Layer 8 of a small transformer language model trained on English Wikipedia (14 layers, counted from 0, width 128).
A neuron's activation on a vector x is GELU(weights . x + bias), where the dot is the dot product.
The model reads these tokens: " |" " Q" "u" "ick" "st" "ep"

The vector x that enters this layer's MLP at each token. A number n stands for (n - 500) times 0.0079.
0 " |": 475 319 379 529 492 482 325 525 499 369 514 443 477 433 549 454 703 511 396 493 643 539 605 598 436 447 630 374 524 379 634 356 399 633 511 560 580 676 609 318 364 581 450 474 732 556 451 821 462 406 655 380 448 633 619 617 528 336 469 615 407 727 633 39 458 732 394 562 471 656 681 560 696 620 524 278 569 102 593 526 259 539 473 505 445 586 384 424 431 522 481 524 527 747 481 520 545 540 609 463 565 651 247 372 411 347 545 524 600 659 545 568 355 356 465 490 498 615 418 456 306 528 616 557 589 319 668 157
1 " Q": 546 368 550 533 401 543 395 558 593 510 535 536 662 382 354 669 709 584 321 455 413 514 592 644 385 710 613 345 629 500 593 247 442 699 627 812 775 645 636 279 673 345 381 622 445 404 394 461 499 350 628 273 672 556 427 459 397 437 506 435 674 630 646 124 504 569 518 684 595 348 617 422 664 302 458 342 743 364 675 466 424 574 392 412 428 460 418 552 332 296 633 658 555 542 440 551 286 674 629 519 529 762 201 476 533 441 544 516 478 551 473 541 335 444 472 464 365 430 345 552 233 501 452 724 662 308 513 454
2 "u": 459 448 554 398 465 459 375 544 631 434 683 468 517 515 362 574 745 538 229 462 693 467 567 617 337 684 492 433 636 441 397 376 628 568 633 833 749 509 684 209 720 311 459 594 387 384 515 427 469 335 620 490 705 737 390 441 445 671 386 623 597 532 646 225 455 594 344 523 471 319 788 444 484 382 458 444 830 361 490 373 444 555 369 558 274 488 340 570 421 417 503 698 467 490 393 481 455 582 672 476 433 686 262 715 342 564 549 543 470 507 439 417 375 391 597 550 396 470 552 406 310 453 612 810 668 354 647 263
3 "ick": 521 462 700 394 458 536 301 510 632 436 618 282 549 513 364 443 682 671 461 380 520 522 546 526 282 523 600 333 450 648 394 474 638 553 541 784 661 530 738 443 800 435 503 628 684 425 583 625 527 420 437 386 782 484 519 288 187 442 403 476 596 476 559 185 554 426 678 588 591 259 814 364 632 617 570 440 654 319 419 461 449 655 312 494 292 445 378 718 508 387 646 726 482 491 414 488 366 422 560 538 434 578 406 618 628 416 168 423 599 593 565 537 429 516 682 530 446 221 566 451 203 475 497 765 539 394 440 323
4 "st": 381 484 516 305 536 609 481 513 711 398 655 351 498 561 292 554 724 649 185 526 358 634 502 747 334 527 465 459 468 587 576 279 817 557 593 780 715 476 680 293 631 326 430 554 833 652 464 554 454 422 569 456 877 644 433 494 450 540 355 507 568 454 702 376 522 507 569 544 481 413 534 249 679 459 697 423 634 296 521 433 297 367 284 673 279 412 572 641 495 458 615 632 504 600 415 420 431 460 699 516 565 693 308 573 385 426 225 512 362 531 558 553 372 505 444 354 443 410 459 397 438 553 511 535 447 302 620 321
5 "ep": 536 359 598 446 531 542 469 587 672 373 462 252 462 369 325 488 525 603 330 620 199 635 555 666 363 495 540 467 480 670 509 512 701 680 660 747 568 566 550 173 524 410 521 368 508 432 473 633 616 435 587 524 662 593 524 462 490 504 443 349 703 587 574 299 231 371 552 490 472 440 766 455 601 536 689 487 973 452 585 570 300 372 368 540 399 248 377 695 451 288 580 634 427 408 290 391 470 535 829 544 762 622 219 611 432 467 368 567 504 595 676 588 453 408 456 444 486 498 499 600 364 363 613 510 407 290 446 435

Each question shows the input weights of one neuron of the MLP. A number n stands for (n - 500) times 0.0018.

n348 (bias -0.024): 549 531 392 552 530 391 627 503 324 461 436 381 668 344 426 424 557 473 489 487 468 380 619 551 453 607 537 476 554 508 627 441 402 375 404 468 490 389 555 681 519 589 384 503 497 477 516 593 467 482 651 401 547 575 487 458 546 533 605 551 629 556 537 663 580 500 551 471 435 489 590 582 598 453 521 430 577 443 567 581 429 313 601 393 543 560 621 511 505 473 591 482 435 497 580 715 487 479 450 408 484 619 388 394 430 489 628 500 544 484 392 448 521 636 454 445 309 602 536 667 654 597 442 359 376 304 579 392
Its two highest activations, in order, are on tokens 0 " |", 1 " Q"

n354 (bias -0.016): 453 563 642 479 393 476 532 418 519 491 456 441 435 373 521 564 673 554 567 463 539 358 417 491 471 524 500 402 538 423 556 475 426 428 505 456 441 484 351 475 484 315 507 583 500 464 525 476 513 441 507 610 573 567 593 509 439 708 545 491 376 381 595 472 416 401 594 546 561 486 569 502 596 489 455 337 620 448 479 498 548 565 529 479 530 479 556 435 624 424 639 450 554 475 498 532 423 550 357 502 410 475 595 486 393 589 548 342 637 557 507 426 555 583 554 415 584 421 502 583 575 627 463 482 488 525 688 422
On which three tokens does it fire most, strongest first? 3 "ick", 2 "u", 1 " Q"

n344 (bias -0.007): 385 572 355 707 591 469 500 505 553 612 439 334 540 514 523 407 438 604 467 533 467 497 575 592 554 363 283 533 543 549 318 524 358 517 408 472 387 545 522 511 494 587 591 407 647 487 375 560 693 543 581 560 557 342 522 575 598 591 529 559 600 536 411 585 464 455 579 407 506 442 509 489 591 719 685 506 582 456 694 437 440 464 479 416 503 618 612 557 408 358 644 416 447 579 540 497 305 559 473 575 439 495 434 387 461 533 402 405 571 378 497 514 456 486 458 380 600 481 460 436 500 371 329 380 598 514 478 289
On which three tokens does it fire most, strongest first? 5 "ep", 0 " |", 4 "st"

n8 (bias -0.018): 529 673 523 413 555 505 514 462 472 612 514 627 508 474 465 419 374 627 483 381 410 361 567 290 553 557 452 522 470 389 563 442 517 426 633 472 664 667 553 528 452 337 442 469 410 403 327 550 585 556 417 559 584 449 682 680 578 462 538 382 468 552 458 598 469 387 639 480 491 474 728 385 547 460 503 614 421 362 714 539 469 491 630 612 480 480 400 721 595 491 274 285 480 508 524 332 620 581 464 533 282 398 477 446 463 576 494 572 648 506 545 456 526 337 515 503 458 537 503 541 439 546 441 412 486 390 444 506
On which token does it fire most? 5 "ep"

n225 (bias -0.025): 519 604 651 590 408 437 446 414 394 698 415 503 405 490 305 485 534 419 430 582 408 401 555 474 538 458 533 525 490 417 458 378 332 423 513 665 470 440 377 454 433 619 507 536 381 415 654 447 483 490 596 401 480 606 430 543 492 678 372 532 527 658 382 653 484 584 545 528 422 606 561 622 323 606 404 516 541 387 515 652 439 451 510 599 492 487 497 596 578 466 487 389 565 505 457 482 402 520 553 527 379 543 505 469 666 480 593 601 413 466 361 548 433 545 416 411 434 557 535 597 518 505 492 552 581 623 637 505
Its two highest activations, in order, are on tokens 2 "u", 1 " Q"

n0 (bias -0.014): 481 580 417 497 396 589 350 468 406 513 412 555 586 455 527 531 361 508 427 567 564 333 520 453 543 520 503 495 503 454 521 543 533 523 472 523 528 532 546 610 438 518 513 557 400 551 449 495 373 464 464 621 533 357 594 558 685 476 468 565 503 644 591 319 411 580 619 428 495 536 519 714 437 454 523 458 495 447 651 433 456 531 419 419 617 641 385 643 551 505 584 469 450 616 533 569 686 482 564 387 391 495 450 453 406 438 429 411 492 350 436 672 378 463 694 709 487 586 395 395 474 400 570 558 492 355 662 449
Its two highest activations, in order, are on tokens 0 " |", 2 "u"

n255 (bias -0.011): 414 617 522 336 451 527 503 559 593 536 388 486 459 449 428 567 434 474 619 385 277 414 500 511 434 519 567 702 533 580 477 372 585 632 453 553 412 366 489 431 497 392 620 472 580 530 580 483 511 508 599 404 459 339 354 711 557 491 390 443 517 446 382 646 602 514 755 483 631 553 509 457 421 487 566 559 521 613 353 566 458 472 366 412 483 468 455 433 527 566 740 497 685 506 497 528 580 470 586 589 382 386 503 556 528 405 547 266 474 396 384 465 548 457 543 486 351 610 357 413 503 605 612 305 514 522 456 606
On which token does it fire most? 4 "st"

n184 (bias -0.025): 466 457 547 540 374 537 672 463 536 486 590 423 391 318 566 373 604 622 382 424 508 578 421 560 445 476 609 517 416 588 386 432 533 514 451 522 407 412 571 475 413 511 391 439 326 527 296 457 524 656 448 448 574 570 494 530 540 538 457 408 529 540 621 438 630 443 460 605 704 525 428 511 438 597 563 407 560 338 461 390 561 427 644 593 671 377 576 668 505 463 483 566 548 558 331 594 459 333 445 578 486 380 719 606 390 525 654 470 391 390 412 428 592 440 460 594 679 624 468 554 415 364 486 303 457 542 420 578
On which token does it fire most? 5 "ep"

n275 (bias -0.022): 334 552 529 528 707 449 508 497 548 540 605 612 383 364 530 455 660 333 392 460 415 539 552 437 539 518 527 407 521 534 615 497 599 417 458 379 539 424 442 336 321 489 398 545 399 500 479 519 575 511 610 442 656 573 513 458 503 472 558 536 406 557 552 505 635 690 385 508 538 352 442 482 448 525 516 462 460 480 708 378 561 508 453 657 608 355 641 595 592 376 468 429 451 489 388 391 434 574 495 604 607 409 508 564 419 444 495 616 610 472 524 519 436 338 395 649 651 608 451 573 571 394 433 414 312 527 367 521
On which three tokens does it fire most, strongest first? 5 "ep", 4 "st", 0 " |"

n143 (bias -0.028): 432 585 416 599 436 476 452 484 313 408 492 514 456 325 593 522 715 420 509 542 483 522 671 634 326 565 694 400 519 337 443 415 349 494 425 540 569 489 494 469 438 447 527 492 567 494 350 474 503 456 611 412 361 630 588 403 686 564 556 587 462 503 466 542 597 624 365 464 635 469 378 519 426 408 517 642 321 590 545 358 564 679 481 423 605 437 551 553 583 480 423 525 474 592 627 497 306 376 456 451 424 405 466 514 480 601 703 500 651 541 547 447 506 402 610 556 356 435 549 650 517 336 562 593 391 486 385 567
On which three tokens does it fire most, strongest first? 1 " Q", 0 " |", 2 "u"